Layer 3 of a small transformer language model trained on English Wikipedia (9 layers, counted from 0, width 96).
A neuron's activation on a vector x is SiLU(gate . x) times (in . x), where the dot is the dot product.
The model reads these tokens: "as" ", " "d" "ates " "b" "ack " "8" "," "00" "0" "–" "10" "," "7" "5" "0 " "year" "s "

The vector x that enters this layer's MLP at each token. A number n stands for (n - 500) times 0.0043.
0 "as": 642 404 342 563 638 632 681 641 781 375 550 580 566 625 413 504 781 490 474 627 329 617 496 579 370 615 231 635 575 419 311 598 369 670 334 767 487 598 562 338 454 490 818 681 478 247 345 416 630 391 676 412 192 347 572 225 339 426 462 725 298 512 454 677 310 656 211 449 627 454 625 435 764 669 387 439 349 468 363 458 738 610 380 639 304 520 572 777 636 430 317 441 463 447 355 328
1 ", ": 495 474 601 301 603 551 334 487 426 499 564 586 201 437 586 668 528 493 545 394 345 501 518 501 564 445 341 469 332 395 538 666 498 496 577 294 585 540 407 348 482 554 580 600 672 382 665 541 330 474 322 394 441 360 414 514 534 799 847 426 514 418 544 586 374 482 488 478 724 437 471 438 463 410 535 469 598 412 378 487 562 540 580 505 242 574 541 459 525 568 538 382 324 614 573 645
2 "d": 503 406 678 321 419 608 479 295 529 551 320 670 405 545 457 656 487 612 515 597 293 701 411 410 733 581 641 447 703 546 462 596 693 342 508 370 656 977 359 325 364 561 696 547 417 487 633 279 493 456 379 423 818 410 327 412 462 483 444 554 458 437 434 429 687 572 639 366 460 687 465 470 878 135 436 518 519 855 542 581 534 551 511 459 563 521 476 484 571 527 644 266 639 685 219 302
3 "ates ": 676 322 421 404 479 470 370 528 437 383 468 609 209 425 534 331 522 547 683 406 454 409 561 693 380 599 244 486 453 378 371 457 484 620 603 563 484 309 420 689 531 416 484 429 645 537 439 519 314 643 451 495 618 455 475 497 355 387 629 385 587 518 335 787 274 636 532 291 515 772 470 441 462 635 416 444 740 445 604 584 527 635 328 560 571 652 549 432 658 574 351 450 476 516 505 572
4 "b": 649 498 493 390 355 412 346 579 579 465 741 712 294 383 339 387 358 290 742 202 539 434 524 582 818 419 533 531 418 751 844 369 595 406 453 545 616 365 315 513 813 467 441 565 434 569 411 508 580 573 443 614 610 547 411 444 762 382 448 418 519 307 511 517 356 748 762 404 360 549 320 826 674 708 516 555 479 434 489 356 444 474 478 328 282 482 695 443 405 625 657 319 549 663 240 452
5 "ack ": 371 761 510 579 579 503 502 589 386 249 627 307 276 224 497 433 503 470 517 704 96 590 461 744 499 502 389 536 512 449 515 531 612 516 631 538 648 490 371 365 792 489 445 480 624 381 406 307 446 513 373 372 779 558 584 533 328 619 448 632 447 382 460 608 180 531 551 214 273 389 360 413 308 565 314 531 626 471 432 388 485 629 556 497 416 556 827 486 518 483 763 517 561 506 623 558
6 "8": 611 474 236 461 367 539 445 389 403 370 561 424 418 592 439 521 442 398 593 579 427 455 523 123 695 345 597 570 244 585 621 627 505 763 440 453 476 668 418 277 627 484 671 342 626 584 611 303 749 410 427 347 584 373 413 515 449 476 555 427 324 578 653 476 531 542 390 689 770 455 565 238 416 446 442 379 514 507 574 564 449 538 305 314 372 403 503 477 460 701 437 275 460 630 610 482
7 ",": 468 458 572 634 330 203 565 416 441 627 398 639 410 704 456 381 309 513 494 795 476 606 599 127 574 541 451 470 451 395 839 778 275 736 481 475 485 286 459 531 248 587 728 376 564 252 617 423 496 655 368 389 649 523 629 461 307 582 479 439 546 571 393 626 510 693 266 406 542 576 568 503 493 490 367 437 538 535 477 578 756 189 471 533 345 708 339 391 392 413 582 194 492 473 314 466
8 "00": 570 340 472 462 407 764 601 286 599 532 676 492 605 714 478 418 459 544 657 544 508 374 597 193 438 378 725 600 430 47 667 824 506 476 416 402 430 533 480 506 515 187 493 346 516 732 522 430 532 803 349 567 505 344 314 518 464 345 731 408 140 558 467 660 695 668 430 431 779 628 476 587 466 424 661 415 615 335 638 581 521 508 405 473 672 377 607 517 530 527 915 242 399 515 649 624
9 "0": 616 376 507 518 471 631 628 338 568 443 564 541 565 577 409 489 638 338 638 608 397 355 496 36 709 491 769 664 281 481 595 690 417 675 536 393 502 640 513 308 369 218 542 262 596 567 622 457 738 569 197 515 590 258 299 632 339 468 577 476 388 569 568 443 606 584 435 508 493 681 459 373 558 526 712 563 524 471 621 519 441 565 464 354 522 526 482 434 439 611 671 115 355 544 541 474
10 "–": 260 476 485 710 564 316 616 472 708 428 528 553 394 417 799 377 661 481 375 572 348 559 440 302 646 487 492 629 654 358 672 409 467 452 476 494 418 402 586 449 461 584 736 498 626 403 735 386 608 380 422 449 591 594 439 611 366 590 677 401 680 566 526 510 268 704 405 319 673 618 654 472 534 504 547 806 547 585 402 324 800 490 530 538 509 486 710 364 295 316 821 339 383 500 369 598
11 "10": 633 388 299 429 300 590 482 381 545 344 534 479 563 714 524 444 400 520 403 624 655 428 627 177 612 374 647 666 243 252 714 728 468 796 282 419 468 445 563 438 564 339 473 334 564 654 593 422 741 609 280 536 586 460 368 738 444 381 489 523 268 661 515 583 526 747 484 564 784 500 426 315 622 387 470 333 602 367 714 632 581 302 331 471 496 511 527 468 474 584 775 229 584 733 654 573
12 ",": 472 448 589 636 382 180 507 449 431 641 371 658 467 705 496 359 334 511 498 825 474 605 579 125 531 589 454 419 429 364 835 769 273 748 436 453 484 321 485 541 225 565 763 417 561 253 609 425 513 610 334 404 638 543 599 446 329 573 437 408 564 544 367 596 470 713 274 393 552 590 570 560 497 500 374 467 547 566 452 553 726 195 490 507 362 722 354 403 400 400 578 185 492 464 327 441
13 "7": 636 619 281 464 407 657 528 241 396 513 448 452 525 467 450 263 413 448 674 636 467 344 487 169 596 397 584 507 481 507 589 633 524 611 343 411 306 816 322 257 502 340 673 359 576 471 626 191 501 479 241 312 495 502 228 457 567 372 467 378 154 599 702 498 503 568 349 556 719 615 578 427 414 549 498 658 516 463 501 462 577 667 350 145 499 404 637 407 600 704 656 242 395 448 630 567
14 "5": 675 541 302 533 399 664 491 183 462 501 511 509 493 505 497 258 520 370 662 635 582 329 517 158 543 388 637 594 398 477 567 762 570 584 384 442 254 729 378 308 469 264 664 368 574 470 684 240 496 588 183 357 463 397 274 433 548 285 521 442 139 657 650 509 577 563 274 500 652 668 476 529 394 543 583 666 527 450 539 429 538 659 389 348 488 307 613 410 668 713 622 270 438 480 651 478
15 "0 ": 513 532 792 589 442 514 489 465 593 517 437 545 558 446 522 671 598 524 522 583 425 461 437 526 398 530 657 649 498 442 692 435 466 400 565 462 725 539 445 414 477 298 533 457 676 348 558 436 618 599 474 490 587 189 518 625 252 283 444 452 404 628 206 562 555 530 239 543 525 554 633 476 539 671 691 599 568 431 467 634 351 376 596 568 437 441 666 624 346 537 485 404 417 472 418 542
16 "year": 320 615 319 627 396 547 511 285 450 353 427 319 367 668 220 612 455 219 559 537 354 489 428 361 579 539 269 622 611 321 536 716 535 484 277 375 656 457 231 688 756 407 529 353 491 548 570 385 588 298 344 307 427 562 389 537 473 548 868 408 449 550 723 761 445 719 361 638 580 242 197 538 328 388 562 564 511 729 332 529 544 269 347 672 819 598 349 471 500 320 422 307 428 368 208 538
17 "s ": 525 521 583 322 472 435 364 419 467 424 598 483 137 555 571 295 504 446 451 521 349 450 583 564 622 552 345 625 590 366 639 510 581 538 488 468 640 406 422 515 465 397 451 526 669 426 504 434 365 580 606 371 650 473 305 280 399 451 754 395 430 590 557 600 351 740 642 499 534 339 483 562 464 585 529 486 585 369 485 596 675 605 534 853 737 594 633 379 596 520 298 467 554 462 537 611

Each question shows the input weights of one neuron of the MLP. A number n stands for (n - 500) times 0.0014.

n167 gate: 444 442 651 531 172 444 510 676 369 581 463 575 477 679 545 550 517 557 536 577 486 403 563 413 691 698 596 317 639 437 452 351 662 595 500 631 538 574 693 466 450 641 727 479 530 533 324 583 279 445 796 560 348 370 554 517 684 594 563 403 537 557 609 373 718 423 543 616 449 489 448 414 555 360 402 396 601 572 490 374 454 528 562 543 435 477 411 503 692 336 280 554 340 562 405 675
n167 in: 632 676 459 503 679 545 446 567 646 538 285 494 576 446 494 379 506 610 606 468 440 469 490 633 355 509 531 643 333 462 413 554 679 544 542 437 488 410 476 427 584 468 404 500 492 595 561 494 703 540 336 481 441 660 418 519 549 487 427 751 509 522 475 345 242 670 668 395 654 350 419 432 531 334 465 497 406 490 427 681 775 585 469 494 507 662 581 450 465 485 436 696 480 466 351 478
It fires most on token 15 "0 "

n152 gate: 595 507 606 667 512 603 397 446 436 615 424 441 479 682 560 416 478 656 451 554 497 607 449 671 391 704 313 334 630 458 478 468 461 659 286 550 641 390 600 565 490 471 619 408 543 312 397 408 519 374 694 481 635 556 697 462 605 358 659 374 522 413 439 472 348 592 295 515 546 462 491 381 429 487 462 620 491 653 546 503 378 430 360 353 427 550 553 441 519 476 406 457 619 516 752 379
n152 in: 481 507 564 315 643 510 448 484 558 579 570 565 491 548 494 561 418 506 442 567 456 821 554 433 398 697 494 453 532 433 506 577 549 462 597 425 710 378 587 801 306 666 542 459 473 520 500 566 594 533 632 461 610 509 567 544 537 494 637 431 334 484 388 653 500 541 529 343 346 305 359 391 413 581 500 468 598 406 577 710 497 509 578 497 358 695 519 366 630 412 436 678 536 503 640 608
On which token does it fire most, and how strongly? 12 ",", at about 1.2

n55 gate: 609 634 460 464 438 567 300 406 449 556 559 435 519 483 530 399 378 497 615 693 728 428 320 497 451 478 559 490 242 397 542 480 531 523 449 562 467 456 519 696 212 570 581 457 630 438 560 569 474 652 514 520 569 694 375 483 658 516 390 546 606 416 683 510 393 566 517 600 497 343 369 269 361 343 669 476 494 381 458 453 628 579 584 538 659 416 435 565 467 376 234 571 435 652 730 523
n55 in: 611 337 637 451 491 425 595 475 539 491 639 533 405 369 639 603 703 478 323 488 580 543 311 450 530 564 479 515 371 615 585 462 538 701 468 604 515 390 550 611 424 584 575 543 574 352 675 322 506 432 456 503 567 485 464 404 485 420 289 396 563 409 749 524 512 528 421 599 503 360 420 576 657 535 494 509 474 386 350 373 497 531 467 411 551 656 518 317 472 503 186 674 587 470 370 500
On which token does it fire most, and how strongly? 17 "s ", at about 0.71

n236 gate: 402 356 497 419 533 603 409 620 707 804 318 673 653 359 548 372 588 388 409 490 561 527 442 546 417 474 711 302 378 479 390 369 627 517 667 385 402 483 620 546 535 362 514 534 399 571 607 364 493 325 378 611 419 407 747 456 523 409 236 558 474 347 569 470 477 554 207 404 627 490 507 413 593 542 422 458 414 510 556 473 614 514 603 588 489 471 366 725 616 438 538 550 436 373 651 391
n236 in: 500 493 430 418 627 526 433 391 390 484 719 481 564 634 566 455 481 328 251 401 408 519 462 342 531 554 640 178 509 404 512 323 467 455 477 434 459 439 485 494 600 439 484 484 465 355 718 405 475 480 558 681 447 553 617 576 645 607 252 525 429 535 538 453 583 589 331 614 543 404 632 382 553 582 535 487 521 614 491 500 603 529 463 611 289 500 382 600 706 603 442 583 447 522 764 386
On which token does it fire most, and how strongly? 0 "as", at about 0.48

n153 gate: 500 442 585 611 428 532 406 504 409 433 588 445 507 486 423 479 713 525 686 306 483 444 465 403 586 331 600 621 472 384 411 646 616 296 396 649 465 610 440 408 185 458 592 304 500 409 617 643 348 709 536 586 517 401 456 598 394 528 416 625 534 489 606 528 667 560 489 585 594 408 392 455 421 601 430 715 549 382 235 606 635 619 438 540 409 510 534 859 426 540 208 602 362 572 500 349
n153 in: 428 367 563 428 380 576 572 443 669 308 467 586 530 516 575 401 587 465 391 408 422 566 431 630 617 577 500 423 328 200 639 557 380 412 339 456 478 573 416 576 465 402 621 594 575 480 370 406 590 582 433 830 525 558 543 623 528 472 405 394 603 302 516 444 494 390 365 509 422 522 432 648 522 490 513 555 635 362 652 380 618 487 478 387 320 509 611 605 349 557 526 570 732 417 475 497
Its two highest activations, in order, are on tokens 15 "0 ", 8 "00"

n198 gate: 355 390 659 425 506 366 407 634 395 594 579 603 514 372 696 500 440 593 407 348 449 617 521 631 453 583 568 419 512 527 429 672 422 448 345 386 500 350 454 594 429 589 500 530 567 509 543 422 357 475 725 562 584 358 465 794 462 452 594 425 544 405 479 583 347 678 531 529 450 482 506 470 456 634 421 429 525 432 650 506 521 500 645 537 724 653 571 399 573 309 561 453 598 441 546 394
n198 in: 471 461 550 567 402 405 694 426 542 497 251 491 579 612 538 479 725 238 545 468 444 386 509 500 552 481 667 601 395 417 442 539 648 491 734 587 413 476 531 486 671 515 586 515 440 290 364 599 645 337 260 425 419 560 543 541 446 643 308 413 509 607 473 503 506 479 539 563 494 627 552 514 457 409 500 536 442 461 457 506 417 471 549 394 314 418 578 488 427 559 613 409 430 529 621 550
It fires most on token 10 "–"

n228 gate: 602 735 331 621 510 294 487 460 538 576 466 423 484 593 609 694 710 537 412 367 632 369 586 484 371 497 400 506 428 576 306 406 789 490 463 523 663 386 462 561 443 663 553 533 548 664 490 405 578 679 601 648 552 391 567 401 330 546 530 670 554 413 573 387 455 678 449 487 336 337 582 416 397 670 639 541 537 348 455 374 450 345 358 666 428 509 435 445 635 427 483 439 373 361 464 559
n228 in: 532 658 628 393 378 535 680 632 567 788 337 652 418 526 554 606 440 562 565 426 551 427 442 497 665 431 603 443 646 538 394 632 342 503 467 541 667 300 458 528 393 654 574 490 560 503 368 452 610 530 435 403 538 491 494 506 537 320 625 554 589 584 494 437 568 694 650 491 391 577 528 506 618 182 532 487 563 311 574 474 707 376 375 359 324 542 625 509 494 421 529 432 527 378 593 538
Its two highest activations, in order, are on tokens 14 "5", 6 "8"

n89 gate: 312 496 563 497 414 394 467 592 359 370 522 336 470 433 455 493 500 547 457 690 758 396 426 557 432 480 668 421 754 384 445 645 507 391 521 431 597 571 557 486 525 440 521 462 461 297 433 563 372 686 443 400 445 425 358 472 483 462 356 649 256 397 268 703 490 343 321 582 330 218 507 500 213 619 503 625 484 396 463 521 291 535 575 615 471 304 479 448 434 680 376 490 464 384 444 633
n89 in: 462 322 309 531 588 507 582 458 662 521 568 601 530 365 243 521 503 426 360 611 610 493 465 352 466 568 490 381 421 576 372 486 720 528 591 568 463 364 392 400 458 379 604 524 439 603 406 746 554 557 686 570 548 520 457 311 510 534 507 517 460 465 517 483 413 593 416 547 454 347 357 635 527 528 607 268 712 408 537 459 340 418 456 274 436 397 324 737 754 562 678 353 714 705 531 562
It fires most on token 10 "–"

n34 gate: 626 655 443 563 568 466 452 513 494 370 455 429 392 473 513 662 543 544 568 537 546 603 503 347 601 666 569 729 480 333 216 409 517 497 527 467 536 534 623 426 677 413 308 434 429 476 523 629 621 608 456 385 655 594 670 297 623 619 417 434 461 412 577 487 643 480 449 668 472 530 546 582 611 305 470 408 484 708 319 483 786 596 507 637 590 304 356 412 400 440 375 384 358 507 400 527
n34 in: 616 717 611 365 507 544 516 527 580 560 597 406 551 363 596 497 470 483 541 664 566 540 420 331 591 513 614 438 457 480 513 385 805 597 619 269 391 632 386 735 347 547 584 510 356 417 634 609 608 667 425 398 444 588 568 533 513 619 550 305 494 537 627 572 526 460 643 510 669 631 451 363 467 572 440 653 382 636 410 577 419 600 581 606 562 531 552 313 580 436 348 552 445 669 597 783
On which token does it fire most, and how strongly? 2 "d", at about 0.49

n82 gate: 491 529 357 603 565 592 672 475 588 487 507 512 524 427 557 289 588 506 709 516 711 403 544 409 346 396 596 469 610 563 590 394 663 440 548 366 369 548 332 329 358 736 599 387 551 562 510 550 581 385 519 648 475 472 491 598 546 441 538 500 616 692 697 584 537 472 674 635 457 449 334 416 364 662 456 581 468 380 500 402 551 453 571 714 382 583 398 472 591 512 567 555 313 358 560 588
n82 in: 563 484 573 641 469 484 618 624 415 475 324 497 658 379 497 417 601 422 616 541 538 324 490 421 556 455 475 319 576 548 481 417 585 303 516 516 447 397 407 365 549 468 609 658 645 553 583 544 453 358 603 635 224 429 528 392 623 453 421 491 420 387 481 565 537 424 461 343 638 340 503 643 292 539 601 685 465 442 580 385 336 544 516 533 503 630 428 475 566 476 722 528 286 264 586 402
It fires most on token 14 "5"

n156 gate: 493 599 590 258 548 447 569 623 525 553 383 613 579 364 608 537 451 321 638 261 612 497 576 620 403 463 487 510 520 503 448 279 476 493 608 536 497 320 456 554 315 307 390 211 564 664 483 552 471 503 493 312 451 571 650 427 619 575 583 346 452 480 570 523 574 460 439 664 377 593 666 494 403 222 507 281 432 530 577 427 727 398 423 547 318 469 561 519 612 654 446 532 363 445 477 533
n156 in: 518 494 439 425 539 595 491 579 427 348 443 538 439 378 669 528 542 426 515 579 560 611 683 541 642 363 533 398 458 433 539 589 356 518 398 545 554 359 526 453 686 524 457 512 407 349 555 401 404 386 630 451 488 609 313 567 450 497 597 491 503 472 598 750 438 261 506 462 632 622 497 527 352 456 467 531 514 562 559 743 307 458 657 484 475 673 449 351 524 685 558 661 491 663 537 582
On which three tokens does it fire most, strongest first? 3 "ates ", 1 ", ", 0 "as"

n146 gate: 426 373 386 420 468 579 509 382 363 454 490 500 484 409 390 493 233 281 490 471 581 513 474 360 342 555 662 417 461 285 602 648 540 432 500 571 609 352 321 582 483 562 572 558 533 598 477 661 535 558 576 569 359 418 688 558 579 513 425 465 415 474 438 497 472 545 517 812 413 467 567 497 497 473 422 334 633 364 623 572 539 345 633 600 372 333 732 526 322 519 572 613 439 614 702 552
n146 in: 523 330 541 560 562 541 486 372 469 451 355 441 622 765 537 617 537 500 476 622 558 351 683 503 381 563 628 654 540 485 534 447 488 462 447 408 386 406 481 494 633 442 418 647 362 626 442 629 571 452 497 465 586 460 371 607 452 577 564 391 609 650 445 662 542 549 630 601 617 655 735 545 576 449 714 627 451 583 567 494 582 431 435 592 491 432 537 574 442 533 617 492 461 370 497 569
It fires most on token 8 "00"

n41 gate: 580 692 588 441 394 436 510 461 385 518 343 230 570 408 535 493 657 547 518 542 734 448 641 557 397 398 593 476 528 338 558 560 337 331 450 507 514 326 490 456 410 447 493 517 589 351 313 430 510 873 654 375 462 620 517 412 592 781 549 354 317 422 637 386 555 423 393 364 584 479 500 538 507 233 521 687 529 615 510 338 245 465 593 446 394 415 397 365 507 644 489 425 496 593 444 321
n41 in: 436 398 459 648 483 637 516 432 497 660 585 662 360 647 341 534 530 660 465 606 408 480 473 666 689 538 350 467 364 626 323 331 787 503 503 577 510 528 755 671 618 483 469 514 604 514 719 527 480 507 621 510 389 457 582 418 566 203 544 456 352 345 582 543 642 575 642 583 475 483 382 597 527 626 493 107 589 674 381 462 452 497 480 434 574 440 477 533 435 500 514 490 511 500 602 588
It fires most on token 10 "–"

n169 gate: 528 500 580 588 463 414 546 519 512 541 546 534 718 564 437 599 390 532 442 494 579 658 414 540 339 605 565 397 573 564 500 455 621 449 390 531 469 641 437 485 332 231 606 405 365 780 666 576 516 566 435 823 425 565 690 557 525 707 595 522 632 397 621 400 534 383 552 697 536 442 500 516 385 516 633 688 476 588 601 713 359 579 559 604 447 494 534 534 554 585 474 583 424 422 532 582
n169 in: 440 578 473 347 391 424 457 357 390 391 614 597 512 518 509 509 515 389 488 454 304 596 406 616 530 486 586 580 672 485 423 436 456 618 370 509 479 629 575 708 407 485 625 292 587 572 497 635 625 459 518 512 395 252 491 488 621 485 503 497 585 429 628 509 532 533 682 318 431 573 748 420 600 761 446 389 542 593 456 445 451 446 441 612 374 590 464 524 458 306 613 550 393 538 518 443
Its two highest activations, in order, are on tokens 14 "5", 13 "7"

n65 gate: 569 612 560 327 584 413 585 580 627 626 655 455 465 357 493 634 438 527 601 414 681 533 570 554 471 385 697 523 273 351 429 674 599 437 628 418 542 477 506 513 419 583 627 510 559 719 673 552 441 614 524 577 438 397 784 543 555 461 563 317 388 222 586 419 545 477 365 539 589 420 752 390 484 412 295 537 602 507 503 467 577 717 523 368 648 500 471 542 401 582 483 430 335 539 553 629
n65 in: 281 322 487 314 434 706 555 461 567 420 257 556 582 709 557 542 487 503 542 433 427 411 301 384 718 521 591 619 452 375 500 574 533 494 399 513 478 432 467 546 637 506 410 614 524 566 391 424 450 533 529 471 604 516 448 580 640 481 660 522 407 448 519 234 435 420 542 453 483 658 661 769 625 530 360 585 542 676 457 721 484 497 484 497 517 592 531 575 484 326 325 587 467 653 471 430
Its two highest activations, in order, are on tokens 8 "00", 5 "ack "

n113 gate: 515 709 599 418 593 515 568 568 518 426 583 557 588 559 454 472 469 393 450 444 359 418 790 577 308 567 500 331 616 444 446 447 513 525 547 439 527 407 509 527 403 543 481 457 492 592 364 372 336 567 425 719 333 509 479 396 554 454 460 503 417 400 376 566 590 227 378 527 522 754 464 500 476 554 583 248 497 579 470 481 379 528 638 399 650 431 554 461 687 500 428 580 743 533 423 589
n113 in: 411 699 410 486 716 709 538 734 546 553 471 407 417 418 575 398 430 623 514 576 561 408 419 650 489 621 426 591 386 444 464 327 662 674 526 453 395 605 473 573 397 664 517 433 650 642 345 642 674 520 392 611 594 426 508 455 541 533 399 525 592 520 553 582 454 492 580 465 654 384 458 538 470 520 438 552 443 554 478 576 466 514 462 615 410 524 484 530 545 497 500 514 453 552 478 366
On which token does it fire most, and how strongly? 7 ",", at about 0.35

n139 gate: 507 606 376 419 547 455 415 397 559 716 603 397 533 576 320 314 558 696 594 455 636 541 572 533 580 680 473 423 500 531 577 299 409 603 545 473 507 400 708 513 472 710 469 235 430 419 497 476 530 635 545 441 716 570 516 623 417 578 397 442 520 594 854 396 836 589 709 480 656 490 541 554 613 500 326 472 589 427 318 527 583 589 687 546 372 443 456 493 432 422 396 536 457 430 452 507
n139 in: 454 459 691 335 564 299 519 546 431 595 432 541 572 747 344 440 610 533 433 296 451 490 687 547 516 605 561 448 578 674 548 722 389 484 550 500 409 454 550 538 443 418 593 536 672 544 652 536 561 613 653 480 529 535 737 575 634 390 592 490 427 470 615 346 637 542 517 500 419 229 545 333 478 315 588 694 408 400 411 536 523 441 462 524 357 497 500 587 640 462 772 478 697 490 500 552
It fires most on token 7 ","

n61 gate: 580 632 590 548 459 571 353 484 497 449 426 484 442 336 538 545 484 615 628 429 446 338 317 647 487 578 478 418 634 320 607 461 454 664 624 342 494 494 366 373 444 461 445 500 467 573 361 411 386 410 431 640 665 559 633 647 522 456 590 475 379 510 465 500 597 532 235 550 530 368 687 550 365 530 564 497 772 644 540 471 555 334 472 365 334 467 459 481 631 714 506 450 510 390 243 558
n61 in: 553 510 408 575 555 535 500 478 563 601 589 436 659 566 494 522 478 282 644 320 707 450 509 539 546 651 469 349 503 598 460 656 351 462 449 460 326 665 506 527 689 449 322 503 593 523 627 522 475 546 599 570 581 632 409 356 696 456 314 347 439 478 424 682 479 387 529 613 419 348 410 408 669 442 679 587 345 561 460 472 560 625 568 377 503 523 478 673 578 425 611 615 666 448 648 440
It fires most on token 13 "7"

n22 gate: 637 348 546 445 446 563 416 523 531 618 633 433 472 497 660 546 403 497 407 244 399 581 605 481 679 491 545 259 526 464 522 427 507 487 670 633 303 540 699 339 577 375 480 458 539 581 592 649 355 544 407 630 516 650 630 523 484 578 530 597 604 520 474 651 430 402 710 471 398 718 445 413 708 668 670 607 476 707 652 500 705 653 446 463 354 412 532 552 487 509 437 462 612 577 477 438
n22 in: 474 523 481 376 623 474 337 542 652 681 362 384 451 409 609 666 494 543 434 439 551 510 297 219 531 697 336 408 603 487 528 467 646 616 556 548 739 418 622 257 392 445 510 516 642 563 588 609 497 322 303 618 382 522 578 571 456 478 442 458 282 490 477 481 325 471 346 459 480 555 576 465 456 732 632 638 524 464 459 464 513 487 399 596 590 434 528 576 436 583 480 544 584 594 464 352
It fires most on token 10 "–"

n110 gate: 809 387 496 605 276 763 527 599 581 567 607 414 561 557 658 479 367 428 457 348 549 493 797 581 534 547 424 358 440 585 497 471 649 398 748 688 584 264 403 548 381 731 529 535 440 606 514 528 392 529 651 529 472 500 554 461 689 510 486 671 466 650 574 576 582 634 486 548 529 432 364 600 462 446 370 536 589 428 524 546 693 335 538 533 537 464 624 198 690 399 575 606 533 393 316 447
n110 in: 363 826 500 403 701 423 412 451 571 417 388 464 503 559 485 457 515 447 384 423 405 533 565 594 620 399 464 663 656 438 428 447 371 669 487 551 576 497 582 319 538 494 401 497 557 519 407 400 603 548 409 593 418 518 494 341 440 424 518 570 669 372 509 488 649 411 541 569 465 475 682 449 644 497 515 459 397 660 687 611 568 482 494 513 548 286 419 515 310 643 503 438 688 557 426 690
It fires most on token 14 "5"

n129 gate: 657 475 359 510 396 593 493 676 375 644 607 653 493 572 609 517 490 510 601 455 565 378 576 464 450 448 617 487 572 287 356 323 648 373 476 456 436 289 546 477 472 455 697 558 578 688 572 388 446 443 646 545 514 336 368 449 257 453 613 361 387 622 713 604 530 302 434 420 408 403 378 362 523 764 421 560 644 353 348 473 427 473 597 444 329 474 312 574 435 556 573 636 457 226 527 517
n129 in: 506 578 421 494 420 275 581 439 497 394 387 620 540 603 554 585 730 522 718 482 704 596 639 624 456 469 497 613 557 421 574 625 646 530 635 479 283 665 675 485 617 457 503 551 595 384 394 659 497 557 420 580 518 565 366 515 544 500 542 470 459 531 558 574 582 822 383 450 434 494 521 479 526 485 699 629 542 488 477 579 375 605 335 500 628 517 361 435 500 431 564 468 481 462 412 545
On which three tokens does it fire most, strongest first? 8 "00", 14 "5", 3 "ates "

n116 gate: 436 590 496 549 474 305 391 615 380 500 389 322 841 481 443 592 391 372 426 313 621 455 828 824 422 482 273 459 568 336 519 600 418 416 531 601 233 423 522 706 566 450 619 572 523 405 485 670 354 480 488 539 365 600 669 565 618 594 195 406 305 454 519 545 463 394 329 541 587 546 489 276 500 539 375 484 649 566 599 630 615 644 645 457 642 585 295 421 466 420 392 548 393 504 599 663
n116 in: 444 683 450 513 445 443 446 547 378 390 375 487 522 470 420 439 487 360 592 413 440 550 714 586 477 472 219 516 570 343 487 882 490 500 554 408 223 486 459 529 643 513 662 453 517 362 544 609 240 430 493 520 507 438 603 493 416 589 503 344 548 598 463 484 445 344 514 429 579 648 358 392 484 599 417 555 656 288 422 550 611 530 637 493 351 438 441 310 463 385 632 548 372 500 587 757
It fires most on token 3 "ates "

n162 gate: 472 271 398 570 446 553 409 593 278 586 461 548 694 673 552 410 650 616 443 565 463 647 451 588 527 483 452 352 485 441 621 634 690 670 346 530 716 547 488 548 324 621 569 678 510 459 491 647 597 567 632 437 500 527 521 475 482 408 611 399 470 425 556 455 494 472 431 434 678 599 448 530 353 741 485 456 517 374 569 370 500 423 660 421 506 437 621 455 528 456 541 679 542 395 373 629
n162 in: 323 450 594 458 532 342 517 497 596 313 475 559 517 327 476 701 404 367 211 591 458 545 570 535 494 446 512 396 584 482 541 408 410 536 488 473 455 289 511 374 457 485 692 410 569 609 612 557 592 516 482 497 449 541 622 578 609 315 636 395 456 423 373 618 532 404 442 576 469 369 610 467 547 463 391 216 455 491 482 542 421 557 394 466 519 663 432 509 587 586 436 360 575 636 709 413
On which token does it fire most, and how strongly? 12 ",", at about 0.52

n168 gate: 504 447 526 799 635 416 458 625 528 781 565 411 423 577 565 460 446 615 504 474 605 579 493 462 461 476 468 360 406 482 421 364 729 351 563 622 662 622 379 451 545 445 507 333 580 474 489 572 331 565 426 493 665 447 511 405 376 464 518 247 468 663 507 350 539 743 444 518 605 471 396 550 482 769 376 362 463 251 486 664 552 358 472 605 700 347 461 471 217 274 430 803 625 564 347 427
n168 in: 490 500 350 479 469 514 430 584 547 636 769 412 367 472 642 605 438 521 348 549 407 659 650 287 609 497 592 264 355 350 681 296 500 417 567 301 473 532 361 416 511 532 493 410 459 305 511 548 500 609 443 542 582 537 366 538 561 579 706 362 423 571 430 299 642 434 337 466 345 742 572 507 490 436 531 408 669 571 466 748 711 445 571 468 525 351 551 438 569 371 327 571 496 660 469 281
It fires most on token 17 "s "

n211 gate: 494 606 526 465 494 503 359 558 402 407 393 369 473 645 548 671 662 291 565 551 640 519 609 653 179 593 625 506 490 542 538 494 385 404 650 412 582 283 458 713 578 281 481 662 465 530 490 481 528 520 497 532 500 715 562 427 603 513 500 433 454 292 481 440 351 471 438 391 467 378 389 422 378 264 522 297 580 402 438 532 587 392 481 638 543 494 387 572 494 332 468 543 464 384 420 487
n211 in: 427 518 414 419 425 517 478 391 448 500 636 533 508 497 344 618 469 604 433 406 545 559 278 514 483 524 542 567 506 568 436 621 523 528 575 528 475 546 465 610 622 366 540 429 322 474 566 686 618 459 543 503 679 691 541 449 381 483 491 514 486 581 520 455 417 537 474 550 556 506 337 375 525 512 443 236 659 454 332 474 615 367 517 249 565 320 430 528 576 416 359 577 370 464 489 466
Its two highest activations, in order, are on tokens 16 "year", 10 "–"

n4 gate: 356 341 354 551 544 571 644 633 432 597 413 591 472 548 542 542 567 283 631 368 532 417 745 675 349 397 563 481 298 477 405 441 344 481 566 430 255 175 531 612 589 503 507 362 459 413 367 452 605 373 408 340 446 597 571 519 316 440 442 519 444 559 607 513 356 343 477 366 470 575 258 443 497 569 645 546 557 553 568 458 403 442 660 480 410 542 437 443 577 549 451 565 493 428 555 580
n4 in: 576 412 618 519 556 545 436 373 412 405 447 626 494 513 352 497 428 461 526 525 554 387 424 418 664 536 401 494 560 424 314 583 425 731 435 572 684 474 584 509 306 408 567 538 489 431 478 324 400 583 787 551 463 633 393 737 466 365 421 418 546 526 424 575 303 415 526 632 621 277 500 370 401 510 440 325 388 539 448 319 423 465 577 520 362 594 277 609 472 494 474 518 589 559 687 459
On which three tokens does it fire most, strongest first? 3 "ates ", 10 "–", 8 "00"